Layer 8 of a small transformer language model trained on English Wikipedia (13 layers, counted from 0, width 128).
Take only the direct path to the model's output, skipping the later layers: a vector added to the residual stream pushes a token's score in proportion to its dot product with that token's output vector.

Output vectors of the tokens that the questions are about. A number n stands for (n - 500) times 0.0098.
" Jr": 513 474 538 495 562 468 532 531 545 539 497 474 525 514 529 527 469 501 491 470 499 503 549 496 491 467 499 555 472 507 477 514 496 492 467 524 488 486 481 554 462 491 525 576 457 491 481 500 443 519 558 488 427 455 489 487 574 460 537 474 500 518 483 504 476 495 567 475 480 519 501 482 474 522 539 516 514 524 443 466 466 531 526 488 486 460 411 503 482 490 529 543 487 534 512 419 507 526 531 528 518 500 557 480 528 500 509 564 513 514 484 437 507 475 590 503 543 499 505 514 514 491 458 528 512 495 526 477
".\"\n\n": 441 473 557 481 521 500 520 535 488 515 496 484 440 496 537 504 461 558 594 428 485 471 452 501 582 500 461 509 453 504 564 485 444 500 483 499 520 437 390 600 468 508 589 593 460 441 440 523 503 547 485 497 516 483 465 451 478 480 499 481 500 495 546 460 487 451 531 413 486 498 495 545 485 504 515 545 503 520 548 513 443 550 452 476 504 566 475 521 510 518 492 612 498 511 575 512 493 435 520 539 565 510 412 498 524 519 406 534 486 539 537 486 444 486 501 523 523 507 513 479 492 486 502 527 496 450 482 440
"her": 551 548 558 476 477 564 475 445 479 465 550 529 467 541 488 477 542 540 512 506 564 510 497 484 513 561 525 522 475 534 518 468 482 483 533 492 445 421 521 527 515 422 530 461 575 465 559 550 462 505 503 481 455 467 494 529 579 503 555 437 500 535 433 526 466 555 501 389 549 506 508 518 483 460 517 512 515 533 398 441 440 584 470 433 483 468 470 477 460 599 509 507 489 459 504 513 476 526 543 648 491 574 510 557 433 479 463 488 480 481 521 457 502 537 526 501 459 452 540 526 540 478 517 519 537 455 522 486
"ade": 482 533 490 558 467 553 465 477 466 482 566 409 486 499 533 466 468 524 532 496 527 561 529 521 560 532 526 500 571 533 482 532 490 481 463 460 506 487 554 514 481 483 458 436 514 425 521 593 539 508 486 493 535 443 494 511 475 499 587 510 500 501 522 517 466 478 507 473 540 524 492 473 547 484 466 599 487 498 564 487 482 555 503 474 401 463 449 482 424 495 533 532 539 530 487 478 450 519 528 528 509 478 560 540 470 508 455 539 502 499 523 558 491 450 543 470 540 534 521 505 455 519 492 476 483 500 453 539
"burgh": 534 437 555 508 541 493 551 550 588 562 492 451 471 428 643 497 481 507 545 411 406 563 437 526 547 503 591 517 473 417 458 580 474 462 528 508 481 507 455 584 562 467 565 662 490 496 516 581 496 470 508 518 477 491 524 529 526 503 448 520 500 476 533 574 429 556 472 548 517 460 505 509 458 530 554 490 554 515 420 475 461 559 555 490 430 521 503 460 503 582 516 607 447 521 531 417 462 445 494 504 585 474 489 536 474 520 450 561 488 518 533 518 453 433 598 495 544 549 569 463 519 468 436 581 488 507 504 538
" her": 511 464 520 474 486 548 477 553 545 518 481 490 504 538 509 442 553 516 563 455 471 499 453 485 506 558 532 477 500 470 492 516 549 547 496 523 471 528 515 469 470 483 540 526 584 488 523 505 470 572 482 527 544 492 472 466 540 487 493 504 500 487 513 481 494 497 487 460 482 480 485 505 472 481 487 588 541 478 528 486 514 613 474 467 443 477 468 524 516 488 482 471 462 463 582 499 452 496 551 509 544 420 533 461 498 475 508 500 491 525 504 526 485 543 548 531 557 475 499 525 486 486 429 565 507 455 538 459
";\n\n": 508 421 513 469 534 545 481 524 546 519 502 406 490 517 538 509 468 484 573 486 524 518 500 503 595 455 423 503 474 461 555 486 538 528 452 514 507 532 451 577 445 468 556 609 577 428 445 508 506 509 527 518 469 493 485 457 552 457 532 527 500 546 440 544 474 471 473 517 541 446 484 533 517 541 458 503 532 506 484 492 513 484 466 509 467 553 434 473 486 544 555 627 541 599 436 445 420 449 586 445 540 471 458 476 442 463 417 559 457 505 517 526 413 538 516 520 472 503 431 448 430 531 458 470 555 457 515 496
"DST": 480 415 496 547 538 529 486 538 536 664 495 449 463 546 513 499 475 613 576 417 433 518 451 578 720 425 491 459 517 410 573 408 528 491 366 507 447 589 457 530 477 447 576 600 482 430 497 535 430 500 441 467 405 378 568 490 533 454 518 439 500 523 487 522 390 479 518 436 593 523 424 511 507 466 406 505 543 485 609 445 466 508 403 460 418 514 521 448 404 532 665 637 380 398 506 492 445 393 581 526 469 426 537 551 519 473 350 562 513 527 509 377 404 500 596 491 593 451 590 548 535 423 410 534 519 527 344 468
"ily": 499 477 510 511 584 547 521 480 557 515 488 461 485 479 527 531 568 523 555 418 462 469 497 580 557 534 493 501 548 511 538 520 550 498 497 545 448 558 513 545 496 526 547 491 546 483 570 565 480 521 551 520 473 457 572 505 469 531 522 556 500 493 501 565 442 530 546 539 420 455 576 535 526 444 534 522 499 419 489 504 417 538 520 449 457 591 484 490 429 545 539 559 421 456 545 447 419 481 597 506 563 530 503 583 567 575 444 502 560 533 485 532 457 433 537 456 552 505 473 488 517 448 562 506 487 466 484 468
"inson": 538 509 527 523 610 584 496 507 465 512 485 432 385 566 591 521 505 522 423 480 486 537 418 464 546 546 409 519 539 465 488 449 513 542 438 601 436 478 440 584 495 499 496 555 523 493 500 564 455 434 522 506 440 470 474 486 457 452 532 475 500 550 538 613 427 450 428 503 420 392 512 509 522 523 560 515 537 480 506 459 468 562 530 452 457 490 423 517 524 515 548 567 477 471 536 349 409 445 503 475 551 496 516 508 519 557 420 559 526 473 499 466 502 431 631 439 605 449 515 539 501 474 409 544 535 469 510 477
" attem": 721 356 695 602 586 644 639 700 510 709 614 373 487 498 603 487 366 629 554 265 475 617 457 620 720 426 477 512 432 363 538 392 595 512 365 613 410 533 361 735 538 383 612 975 473 437 398 625 454 449 559 439 347 333 590 494 682 575 518 424 500 637 508 564 223 470 432 498 566 547 438 579 371 502 487 445 638 435 546 352 297 500 353 446 273 512 386 389 419 632 661 792 372 439 571 347 416 329 607 543 673 377 522 628 587 469 337 710 537 524 564 369 276 324 730 513 615 383 624 487 629 411 260 597 510 524 377 299
"eb": 499 491 500 559 493 572 522 506 509 488 532 505 528 459 513 474 511 521 491 445 527 470 493 523 528 563 487 530 508 417 477 560 500 470 542 482 480 458 488 539 488 462 498 462 516 551 484 493 479 552 545 492 535 508 473 519 516 525 506 503 500 517 555 554 451 544 471 533 515 526 514 493 526 527 441 511 512 500 471 506 494 526 451 507 457 449 511 470 523 566 551 496 566 474 560 476 492 473 486 510 432 465 441 502 439 482 430 474 561 516 514 447 475 513 453 530 483 456 521 532 533 509 502 527 536 502 519 555
"hire": 505 463 554 487 564 592 621 573 586 504 477 434 493 485 531 457 467 552 553 407 455 527 489 604 538 495 532 520 422 408 518 408 539 500 486 529 436 420 450 598 560 420 598 768 427 456 542 519 512 508 483 420 393 486 552 426 570 528 400 562 500 579 448 443 427 535 450 453 550 433 512 532 531 529 537 454 483 535 449 440 487 579 534 445 438 551 509 369 445 537 556 571 436 444 518 393 501 419 510 612 586 540 503 541 501 486 447 521 458 544 563 436 391 430 671 516 563 505 462 514 569 528 469 567 495 525 583 544
"ped": 543 466 513 506 642 558 407 499 522 528 477 524 505 483 573 498 497 544 418 430 501 566 500 573 541 502 471 479 420 479 534 399 544 515 420 465 463 455 474 571 528 475 518 543 469 521 456 449 486 494 424 539 436 442 447 526 578 475 528 523 500 510 536 594 424 513 447 464 544 486 382 533 533 470 514 522 545 524 483 453 432 579 471 471 382 533 523 542 441 468 547 555 544 464 558 480 492 446 587 504 536 502 496 446 598 483 454 461 512 570 478 477 464 492 528 472 467 503 531 552 546 545 523 512 494 451 516 494
"while": 555 429 581 546 545 641 614 522 509 502 598 534 484 530 582 529 524 583 549 438 595 551 425 603 564 550 519 517 443 545 467 556 436 508 398 521 477 540 463 605 574 490 558 603 455 479 452 605 443 481 463 551 515 433 613 523 523 510 587 530 500 559 456 588 438 537 450 430 495 475 484 581 539 551 492 487 535 557 510 413 432 539 456 426 490 576 542 561 461 497 538 511 391 481 531 416 465 522 602 510 611 461 476 612 435 482 469 606 567 553 500 530 447 490 688 477 467 445 473 535 524 456 382 595 475 554 410 404

Output weights of attention head 0. The head adds the sum of these rows, row i times number i of z. A number n stands for (n - 500) times 0.001.
o0: 464 293 581 504 459 629 501 415 516 631 447 534 651 488 484 548 573 590 490 614 442 616 584 464 327 606 444 404 366 513 451 502 354 555 568 472 459 641 464 576 417 472 458 437 327 479 502 513 498 622 587 356 259 442 680 456 558 609 241 544 517 604 499 299 127 623 557 375 566 658 501 532 547 413 567 511 585 436 590 499 440 614 664 518 826 586 382 580 396 355 540 457 286 481 480 527 359 598 408 352 535 484 567 741 491 615 631 397 600 444 584 460 410 354 515 329 459 260 612 487 607 440 595 364 375 691 454 741
o1: 608 515 605 520 626 408 537 612 531 628 455 639 433 577 455 590 541 575 599 771 633 573 474 497 468 517 627 439 367 525 489 529 558 632 605 639 434 456 420 553 409 405 525 337 500 404 431 551 539 475 558 441 363 485 395 633 553 500 442 291 685 501 624 574 619 688 412 679 427 532 539 322 422 395 516 610 366 532 618 601 589 452 351 731 598 343 697 500 491 580 465 464 454 513 330 483 509 650 455 439 371 445 559 608 572 246 639 533 571 681 464 389 542 460 538 713 409 534 285 307 508 472 619 434 324 610 488 535
o2: 452 574 315 387 534 773 563 472 348 465 384 354 499 434 518 265 568 596 570 748 722 472 669 469 597 354 521 494 482 453 651 539 684 327 350 359 418 432 381 319 494 357 714 341 505 404 514 621 475 710 617 481 448 355 588 331 710 412 628 527 742 726 571 431 679 354 582 146 444 581 483 540 536 808 525 651 594 574 548 602 407 570 533 599 607 560 490 386 639 302 490 543 441 483 546 472 565 490 330 363 582 500 425 517 262 488 476 346 471 507 489 637 468 724 451 486 558 439 273 443 482 301 544 580 329 336 573 579
o3: 749 427 538 555 539 741 552 524 509 547 433 547 499 348 420 473 498 490 439 311 423 504 341 659 401 496 285 316 375 437 448 649 545 479 433 530 698 353 576 511 325 563 525 547 524 395 522 297 590 351 602 639 487 621 485 591 583 529 384 681 718 578 450 362 487 296 611 154 488 618 287 677 536 471 371 460 473 464 769 550 537 424 560 479 703 467 604 536 582 511 400 411 730 547 480 614 432 363 449 454 657 549 445 586 623 373 545 545 587 398 503 469 593 463 577 436 578 601 641 550 495 425 577 523 411 461 574 705
o4: 417 436 587 691 656 305 608 685 740 485 502 445 430 437 478 291 601 414 637 508 401 508 604 241 532 467 407 415 540 638 552 500 515 654 468 553 330 396 313 377 466 691 558 503 612 537 345 452 497 207 493 539 466 376 452 645 697 550 298 581 342 669 473 456 451 514 385 307 552 692 497 510 612 448 489 381 629 439 449 636 607 520 422 527 543 244 653 348 683 697 469 695 382 542 391 459 571 479 445 323 530 554 598 560 428 255 636 746 558 530 568 485 375 635 572 520 459 552 601 425 564 480 562 400 397 527 514 638
o5: 393 410 742 602 560 588 420 543 479 359 520 461 417 472 449 580 440 537 455 303 492 562 524 568 375 716 490 489 521 510 281 390 461 629 516 427 475 534 368 457 522 556 418 423 574 420 404 493 572 439 289 383 539 671 568 606 413 632 531 516 352 640 474 629 231 640 521 632 546 419 479 426 608 461 508 609 603 299 488 469 547 456 497 451 769 487 682 442 315 510 591 474 437 330 602 480 568 528 518 624 475 388 324 527 569 583 531 534 673 357 493 534 434 414 616 324 423 433 709 469 556 620 552 459 396 301 349 366
o6: 319 538 525 565 541 416 460 599 448 560 431 286 517 421 627 523 374 724 567 467 577 470 487 463 483 358 391 561 448 375 326 496 699 494 503 455 516 401 350 578 444 506 530 542 454 531 460 500 548 679 541 635 544 509 545 577 648 597 412 593 748 629 462 622 554 565 465 427 496 491 626 482 419 516 509 601 338 370 410 548 326 585 373 468 663 511 540 411 408 487 506 288 267 401 587 324 564 367 563 639 572 701 533 424 600 524 456 484 425 535 636 605 577 470 697 532 439 525 477 376 539 551 363 653 724 637 456 575
o7: 573 523 811 497 359 418 419 562 537 525 581 600 435 346 565 480 638 420 507 639 209 494 255 520 630 552 521 282 279 545 553 405 485 378 372 564 596 616 477 412 647 324 420 536 357 500 459 538 586 548 564 404 577 497 812 583 656 574 590 500 405 748 623 606 422 952 550 540 584 350 546 401 386 463 392 525 719 466 535 484 298 282 587 680 626 407 615 587 425 346 578 318 759 399 633 693 749 523 597 588 451 438 540 565 527 623 447 458 264 344 705 508 328 586 473 447 588 317 415 470 584 646 484 390 462 531 544 523
o8: 519 496 630 580 369 592 487 469 420 542 378 404 385 574 546 641 528 411 349 242 359 505 442 697 576 503 424 281 585 698 373 398 595 506 505 563 577 545 542 294 583 566 363 544 391 704 529 500 380 370 605 541 476 480 598 539 588 412 476 449 530 443 446 487 322 582 542 389 342 421 473 554 512 507 487 565 659 463 462 438 398 398 571 482 400 298 615 612 368 586 435 463 610 567 499 332 481 636 672 578 489 333 802 378 338 482 346 495 600 238 493 480 570 579 501 370 615 315 609 611 401 293 711 691 424 506 471 643
o9: 169 516 496 573 570 445 571 260 441 413 497 567 520 480 614 548 637 507 288 516 459 703 566 461 504 640 487 514 719 535 226 481 464 516 843 806 323 510 451 530 400 430 382 610 465 450 650 403 547 461 445 667 288 650 552 390 477 857 440 470 291 457 356 584 538 571 574 531 405 312 529 431 420 609 443 469 578 545 429 505 466 462 467 323 271 553 520 549 419 533 416 486 423 571 384 458 393 617 506 599 342 394 584 463 692 611 618 395 535 651 688 532 399 635 525 657 564 251 350 567 508 582 602 555 550 425 401 455
o10: 462 453 439 574 264 467 534 620 311 459 492 573 662 586 621 500 446 510 443 328 510 600 429 710 527 595 704 445 524 628 411 681 475 488 545 475 551 394 544 568 455 673 519 511 469 378 470 543 559 506 377 486 583 453 574 518 368 601 761 522 716 523 482 676 483 713 614 594 623 360 607 539 515 471 482 577 512 376 360 588 480 491 588 344 593 417 462 500 529 392 552 174 529 416 499 182 482 474 617 513 431 508 438 400 742 502 518 535 371 506 498 631 413 467 615 210 652 436 258 533 539 491 460 758 581 414 544 360
o11: 653 263 495 542 505 605 499 501 432 660 451 394 713 514 462 562 497 696 495 337 397 556 446 537 402 353 388 622 735 386 292 566 570 507 620 478 493 570 484 570 449 432 426 623 446 666 603 692 384 455 416 333 470 519 728 491 645 645 552 392 547 559 466 646 645 522 568 467 455 541 385 459 637 520 346 374 445 479 507 583 664 489 310 370 465 327 470 371 720 657 489 271 632 464 489 625 512 539 687 406 398 484 550 526 613 398 522 313 425 293 600 449 486 493 482 273 428 496 463 715 528 522 373 291 635 445 633 416
o12: 446 607 285 414 435 497 478 499 590 526 378 442 562 629 477 742 405 482 634 503 326 674 443 479 564 441 672 457 631 418 426 601 458 484 490 576 488 452 566 416 440 592 236 552 642 426 366 447 581 616 607 508 603 459 426 494 695 451 512 427 780 468 599 613 588 350 285 571 622 583 503 506 602 704 407 487 368 664 463 576 550 499 296 541 514 287 511 374 562 718 532 448 501 478 455 425 621 675 460 333 563 187 655 444 458 540 259 463 470 531 555 423 607 489 479 589 663 491 760 625 496 494 464 566 592 636 627 707
o13: 442 644 624 433 519 480 560 574 544 520 592 622 724 458 536 617 484 646 445 431 438 438 609 568 672 457 416 594 454 639 171 538 568 398 512 427 451 334 330 550 554 711 637 496 429 529 442 509 654 502 374 458 389 547 796 294 448 666 490 305 552 410 563 486 473 502 614 653 551 497 488 398 648 691 438 595 682 252 419 419 438 509 480 386 552 581 583 566 550 648 454 488 574 535 397 547 547 492 588 556 600 598 423 584 596 587 617 463 613 651 842 516 502 302 546 547 572 488 437 417 431 561 262 540 414 453 373 662
o14: 414 595 660 492 214 700 409 732 514 593 643 537 430 308 475 496 557 581 622 367 315 446 485 434 720 666 446 346 578 242 579 398 534 398 459 484 474 498 492 686 640 579 551 541 423 557 638 441 510 462 380 531 476 551 456 368 465 517 534 580 639 584 394 647 363 614 367 518 549 651 411 487 482 716 351 422 558 339 360 571 373 526 527 443 470 549 520 586 504 836 565 581 803 526 536 561 424 448 455 433 246 476 446 426 675 538 447 445 570 672 646 292 332 439 347 656 577 346 453 543 656 488 601 632 384 656 408 577
o15: 450 477 402 500 563 577 481 445 757 616 304 624 488 423 417 490 308 536 489 513 557 525 524 392 469 452 358 578 740 496 452 713 549 613 437 407 586 586 617 413 391 493 608 420 620 602 509 456 440 591 607 485 360 325 502 611 744 604 319 590 590 548 446 478 589 623 570 347 528 371 652 579 694 449 480 563 373 583 336 417 406 438 355 476 585 389 364 682 258 467 394 569 411 473 470 487 517 650 537 181 474 658 498 432 580 532 715 490 417 538 355 413 595 448 442 441 488 423 401 551 437 543 367 452 491 456 706 745
o16: 396 424 382 440 488 274 557 469 422 524 472 531 599 415 621 608 385 471 455 485 479 694 578 580 259 604 508 425 537 408 653 395 349 558 567 550 465 576 506 829 649 406 565 332 608 454 503 366 262 558 408 531 415 629 379 491 525 593 465 489 678 398 710 476 526 570 329 408 496 598 630 595 422 435 513 417 533 539 502 592 381 378 374 407 612 525 396 483 452 534 533 343 366 332 417 360 560 540 657 529 608 363 541 433 597 439 460 622 595 493 513 447 461 520 501 524 573 339 545 572 554 583 480 535 560 607 301 510
o17: 483 647 462 391 331 425 416 510 368 737 537 449 589 480 494 551 599 633 561 567 467 751 590 600 506 271 453 468 510 477 499 617 571 503 536 446 539 512 403 244 531 535 702 519 517 516 606 348 467 470 406 460 505 490 531 516 500 592 847 494 451 609 661 618 533 597 394 390 504 437 549 441 276 367 473 709 373 386 763 454 586 507 467 692 399 585 401 480 335 383 548 521 629 583 603 588 446 455 547 487 454 633 504 706 497 716 184 580 431 374 518 407 408 268 563 560 539 624 580 234 571 407 537 673 539 483 358 645
o18: 540 560 619 372 557 555 339 752 572 380 476 361 273 561 601 482 459 574 613 591 503 312 381 452 482 589 493 446 561 469 564 327 666 515 396 555 429 331 523 475 495 468 277 642 583 542 332 459 455 343 801 501 593 523 343 459 479 298 534 383 177 411 539 576 652 304 423 637 396 495 420 548 575 553 379 503 494 349 664 419 522 417 417 637 602 536 494 604 543 518 542 560 507 555 502 535 505 538 597 488 362 748 355 516 427 514 460 729 382 540 349 565 497 677 640 362 664 618 496 608 469 469 537 498 418 432 516 612
o19: 599 624 398 554 532 547 524 468 574 618 344 493 585 525 623 526 589 490 472 499 434 514 596 745 681 558 589 473 498 371 498 359 585 571 263 321 630 631 530 567 426 581 372 480 580 441 469 486 609 636 396 487 694 313 529 623 630 397 477 536 624 494 644 450 563 389 421 701 494 511 490 510 531 441 345 556 410 428 606 393 675 208 356 651 512 536 516 425 703 542 526 509 388 501 397 505 583 261 562 455 521 589 446 240 594 327 460 697 616 424 517 374 219 199 594 448 576 642 626 690 617 580 584 581 426 811 601 492
o20: 411 480 457 339 738 643 340 651 845 507 289 532 445 504 609 502 376 463 719 460 495 595 350 424 584 610 448 510 594 664 319 622 771 487 250 288 461 595 325 483 322 610 684 727 602 519 546 381 480 525 697 534 422 412 373 460 464 456 381 474 684 614 357 619 598 445 392 421 550 503 410 611 483 642 440 853 279 542 467 455 429 568 424 581 428 614 339 635 311 490 381 687 500 233 569 535 415 357 634 289 454 617 460 397 555 437 643 646 386 504 538 452 552 490 469 524 324 657 609 688 639 543 499 568 506 425 604 754
o21: 601 351 421 668 434 614 441 505 555 501 547 668 481 667 543 533 593 573 592 178 513 269 417 570 511 450 493 549 289 595 292 247 674 608 571 599 601 539 669 565 588 484 467 478 420 605 441 411 525 406 535 467 437 638 823 392 264 627 228 634 543 666 558 412 539 578 310 428 561 432 534 416 599 503 414 597 658 373 181 379 345 350 441 515 642 557 547 654 572 531 609 313 500 303 598 362 422 640 697 635 388 285 544 565 411 676 527 489 458 335 387 540 436 550 529 447 598 409 575 696 482 378 148 623 617 417 720 401
o22: 622 622 594 399 589 443 496 610 552 530 540 524 440 593 440 557 457 469 487 498 431 566 555 846 437 471 381 760 332 559 486 430 505 585 318 390 454 542 196 391 511 583 454 464 420 471 281 506 534 267 531 431 465 571 442 461 510 616 514 512 566 572 592 314 541 556 443 633 488 348 461 583 772 520 547 560 554 459 696 503 682 538 569 658 506 391 368 481 343 520 460 545 542 621 580 364 441 533 511 586 515 450 640 442 567 511 481 518 560 406 545 456 399 247 595 421 424 338 724 544 675 339 585 574 391 455 431 444
o23: 378 345 513 668 556 598 639 743 637 749 527 696 368 414 422 478 506 489 583 494 410 455 424 506 544 586 420 394 616 523 509 401 603 503 660 471 500 446 269 660 310 383 578 498 552 596 497 439 396 607 437 468 469 404 646 292 521 657 564 581 385 657 546 636 690 729 467 519 399 656 617 527 460 624 295 604 382 497 678 538 333 519 262 326 543 450 547 515 435 570 368 727 484 329 570 461 582 482 563 385 504 554 277 358 543 526 582 50 246 703 633 678 324 601 512 443 382 464 338 382 533 478 475 625 275 413 549 378
o24: 495 477 733 659 258 451 495 400 477 481 454 456 484 477 465 610 435 660 501 679 356 362 497 665 357 472 463 423 477 474 433 507 465 499 415 385 517 330 353 551 629 319 485 339 390 346 719 725 321 512 357 519 614 450 624 483 528 412 228 283 616 526 479 465 547 348 457 461 517 572 298 568 605 435 636 473 531 753 419 484 497 500 631 514 418 481 501 415 550 515 364 525 357 493 372 471 400 653 488 271 738 294 475 465 368 338 405 541 535 217 479 562 509 442 389 767 737 384 563 518 443 442 335 365 424 446 400 436
o25: 449 373 437 625 459 570 639 372 645 263 503 328 405 570 451 492 699 719 478 488 619 419 360 636 569 443 368 496 608 424 672 360 425 531 502 633 429 640 486 558 480 342 709 326 280 530 586 421 680 622 403 563 447 794 407 748 559 459 453 546 544 523 638 463 427 601 537 213 641 355 538 569 613 474 534 440 446 512 419 591 505 504 383 297 492 766 509 457 353 600 431 553 400 489 375 399 384 529 488 471 473 629 329 416 476 529 397 442 510 389 483 676 579 519 572 629 432 476 586 549 504 407 540 620 509 559 339 612
o26: 394 503 512 460 418 567 492 646 560 494 605 496 534 487 524 511 505 719 367 503 374 818 563 546 432 487 258 305 413 540 297 378 558 415 449 517 362 675 471 488 628 398 448 644 407 507 440 524 609 301 605 295 503 585 783 306 440 825 263 571 573 588 432 467 515 536 653 692 679 522 533 555 483 432 546 441 733 578 596 534 319 337 448 410 519 389 574 641 401 409 376 464 590 284 580 521 505 584 595 488 334 629 385 724 400 504 567 388 525 440 469 515 477 465 404 413 386 371 553 452 483 374 496 450 473 542 212 345
o27: 495 502 386 409 497 515 755 519 450 625 514 311 551 417 697 285 491 600 560 475 598 514 590 627 328 476 436 691 455 576 563 521 362 305 758 451 451 498 459 530 344 643 408 664 494 398 505 432 713 558 446 572 516 555 372 546 588 412 595 774 5 505 755 401 377 245 504 732 440 719 568 572 583 555 450 554 437 523 395 436 564 470 496 465 721 614 426 237 604 464 452 415 395 651 486 385 254 169 494 431 765 490 547 437 530 673 619 508 504 643 341 475 484 410 576 413 605 549 405 344 530 623 438 466 401 623 560 346
o28: 540 536 482 608 388 379 384 593 453 449 510 522 632 506 556 439 525 584 611 549 238 512 478 626 570 799 521 387 283 581 513 419 454 439 617 531 452 558 530 685 454 642 571 604 543 504 684 613 699 681 366 252 462 470 572 234 434 401 604 589 642 442 500 457 430 486 565 442 507 706 409 477 552 273 451 480 683 502 483 535 517 554 466 491 547 538 595 551 632 575 717 506 609 383 538 444 348 531 669 695 518 409 436 585 566 473 307 571 369 561 753 524 553 395 674 672 497 287 577 395 426 498 370 353 465 599 271 272
o29: 441 449 645 494 685 539 453 550 443 637 394 532 618 529 667 581 672 469 526 590 557 565 533 512 668 395 318 390 498 383 437 585 463 586 582 567 447 772 579 524 596 331 632 552 405 459 504 442 465 488 604 453 484 594 582 457 426 811 727 321 508 573 343 604 469 594 452 309 402 540 507 467 545 419 440 456 634 542 618 525 493 510 699 589 431 470 564 691 369 651 558 439 478 618 368 419 576 624 538 566 319 623 271 703 436 528 598 564 493 556 532 627 528 653 452 514 354 486 468 471 619 450 802 522 693 451 538 335
o30: 645 578 550 406 481 526 480 649 561 610 528 639 735 457 462 518 418 390 516 617 391 656 529 233 491 339 494 334 416 578 450 352 581 694 593 432 561 545 543 556 570 690 510 462 586 687 475 510 543 436 474 707 740 270 624 425 628 310 615 309 379 438 505 354 426 453 611 351 572 609 541 507 581 530 400 475 487 512 493 595 247 533 577 630 432 315 598 649 753 410 446 458 389 628 538 232 598 594 544 601 607 572 380 476 699 637 495 536 336 632 432 375 369 405 629 441 360 570 436 455 683 585 384 571 497 775 284 292
o31: 478 405 419 669 403 524 386 752 539 206 520 457 430 384 587 392 639 584 614 523 367 297 524 480 609 433 448 297 350 366 393 344 318 613 706 534 474 398 480 491 527 314 515 495 446 247 547 571 446 485 364 496 621 465 424 448 294 690 382 536 361 458 607 515 710 585 578 484 631 640 485 476 559 344 681 391 312 542 669 469 382 535 396 505 705 524 442 511 659 489 624 617 576 424 564 840 541 488 526 491 352 677 317 580 511 612 462 294 598 353 474 511 269 625 504 488 371 539 572 473 548 474 459 319 582 406 265 483

Each question shows a token from some text and the vector z that the head gathered there. A number n stands for (n - 500) times 0.0033.

" offer": 437 533 573 534 548 558 536 484 486 491 566 439 497 535 483 418 419 473 541 512 529 480 445 526 458 527 516 523 587 425 386 478
Which three tokens does it push up most, strongest first? ".\"\n\n", "hire", ";\n\n"

"ars": 407 480 503 555 544 590 390 464 599 518 472 463 533 430 485 528 466 358 487 461 539 465 408 456 527 537 465 393 452 493 405 483
Which of these tokens does it push up most? "her"

" up": 530 519 448 438 569 527 520 535 574 574 549 474 567 447 479 479 469 422 530 449 604 496 417 525 488 565 404 569 603 546 418 486
Which of these tokens does it push up most? "burgh"

" |\n": 481 506 518 547 501 490 439 511 458 508 662 517 505 531 506 543 435 378 402 563 633 498 387 477 474 431 541 629 547 529 510 453
Pushed down most: "DST"

"isc": 478 565 537 454 519 524 522 401 551 527 541 415 501 493 520 553 426 442 425 499 655 518 425 446 492 450 395 473 542 470 445 498
Which of these tokens does it push up most? " her"

"on": 571 524 514 472 550 589 435 473 519 523 575 471 451 466 529 526 395 434 444 568 636 459 407 472 467 546 422 444 582 529 454 506
Which of these tokens does it push up most? "ily"

" |": 521 612 552 512 491 491 418 539 554 510 556 471 580 486 603 485 426 474 461 512 554 397 479 473 496 440 484 478 502 591 507 398
Pushed down most: "hire"

" Best": 491 620 499 456 576 559 571 412 598 541 466 545 514 525 590 576 488 440 609 517 492 449 525 415 373 497 397 414 479 479 424 378
Which of these tokens does it push up most? "inson"

" on": 472 534 560 456 543 590 587 402 581 530 416 570 497 537 613 614 540 452 602 498 585 373 527 433 379 485 481 483 452 487 523 415
Pushed down most: "while"

" ": 523 580 550 488 504 514 383 548 539 506 545 485 611 525 592 483 418 501 412 562 600 381 505 444 501 438 489 477 529 583 509 418
Which of these tokens does it push up most? "ade"

" also": 491 593 497 471 471 546 509 548 585 493 528 523 473 436 513 522 434 507 491 498 623 516 405 504 455 602 480 496 555 497 430 437
Which of these tokens does it push up most? "ily"

" South": 484 455 549 484 510 527 521 516 492 505 532 531 574 506 523 554 449 423 511 512 606 427 466 568 508 523 517 517 528 467 440 434
Which three tokens does it push up most, strongest first? ";\n\n", "hire", " her"

"10": 448 637 610 413 478 497 407 527 448 504 540 534 380 417 499 454 565 323 406 435 465 461 436 464 564 479 494 409 307 506 387 616
Which two tokens does it push up most, strongest first? "her", "eb"

"5": 485 534 490 544 478 563 482 412 504 510 581 429 503 551 580 591 484 480 485 604 533 513 506 543 585 523 494 476 523 542 492 525
Pushed down most: "her"

"07": 632 578 512 585 509 333 329 418 436 604 511 553 341 556 337 581 259 483 375 426 336 211 601 243 588 498 799 598 647 356 118 501
Which of these tokens does it push up most? "ade"

" Party": 437 694 540 473 593 454 377 543 618 424 547 471 525 538 499 600 462 364 478 562 503 374 485 443 505 406 593 505 369 588 482 462
Which of these tokens does it push up most? " Jr"

" SS": 488 497 393 648 464 496 417 433 508 464 526 511 470 487 583 587 440 308 337 517 616 415 420 465 472 507 563 626 451 392 445 419
Pushed down most: "DST"

" known": 438 622 507 487 437 590 494 492 574 467 518 534 510 475 473 480 427 529 493 466 646 552 417 526 419 589 525 470 543 503 396 443
Which of these tokens does it push up most? "ily"

"ense": 429 537 523 471 523 407 551 484 445 617 525 703 646 530 552 507 555 430 535 680 356 416 504 615 433 660 211 506 435 497 438 394
Which two tokens does it push up most, strongest first? "eb", ";\n\n"

" Germany": 513 500 565 550 569 505 590 505 446 508 607 575 489 488 488 417 431 398 467 513 585 466 505 509 452 514 505 604 573 435 382 530
Which of these tokens does it push up most? "hire"

"|": 486 500 524 495 464 512 395 513 485 521 622 525 616 501 595 564 426 495 463 551 718 463 465 454 420 495 511 378 538 552 473 451
Pushed down most: ".\"\n\n"

"mar": 510 563 470 444 544 502 425 629 492 416 651 303 438 507 485 464 522 478 594 671 763 342 498 442 560 522 474 471 619 525 529 473
Pushed down most: "eb"

" ind": 503 511 591 515 545 552 557 498 518 485 572 554 468 494 549 459 454 424 473 494 609 465 465 489 474 518 492 563 552 459 417 514
Which two tokens does it push up most, strongest first? "hire", " attem"

" Language": 426 617 543 449 575 570 661 338 604 551 382 587 509 610 598 619 549 502 722 497 553 363 588 350 321 451 458 481 394 418 462 333
Pushed down most: "while"

" Chang": 536 573 572 525 493 538 484 414 588 567 481 533 527 429 515 530 504 469 501 528 605 468 455 518 473 520 482 426 503 448 453 464
Which of these tokens does it push up most? " her"

" Yes": 490 631 596 487 527 421 403 569 552 457 615 506 486 466 494 601 474 425 500 475 555 416 488 425 484 471 560 394 393 542 379 511
Which of these tokens does it push up most? "her"

"29": 304 561 563 549 530 342 522 419 625 273 635 552 361 361 598 711 526 759 547 505 298 188 183 150 542 410 466 609 576 180 69 607
Which of these tokens does it push up most? "ade"

"iant": 460 652 467 451 505 501 622 626 532 458 439 404 419 453 584 517 413 617 545 523 620 423 399 457 431 654 467 410 604 459 439 374
Which of these tokens does it push up most? "DST"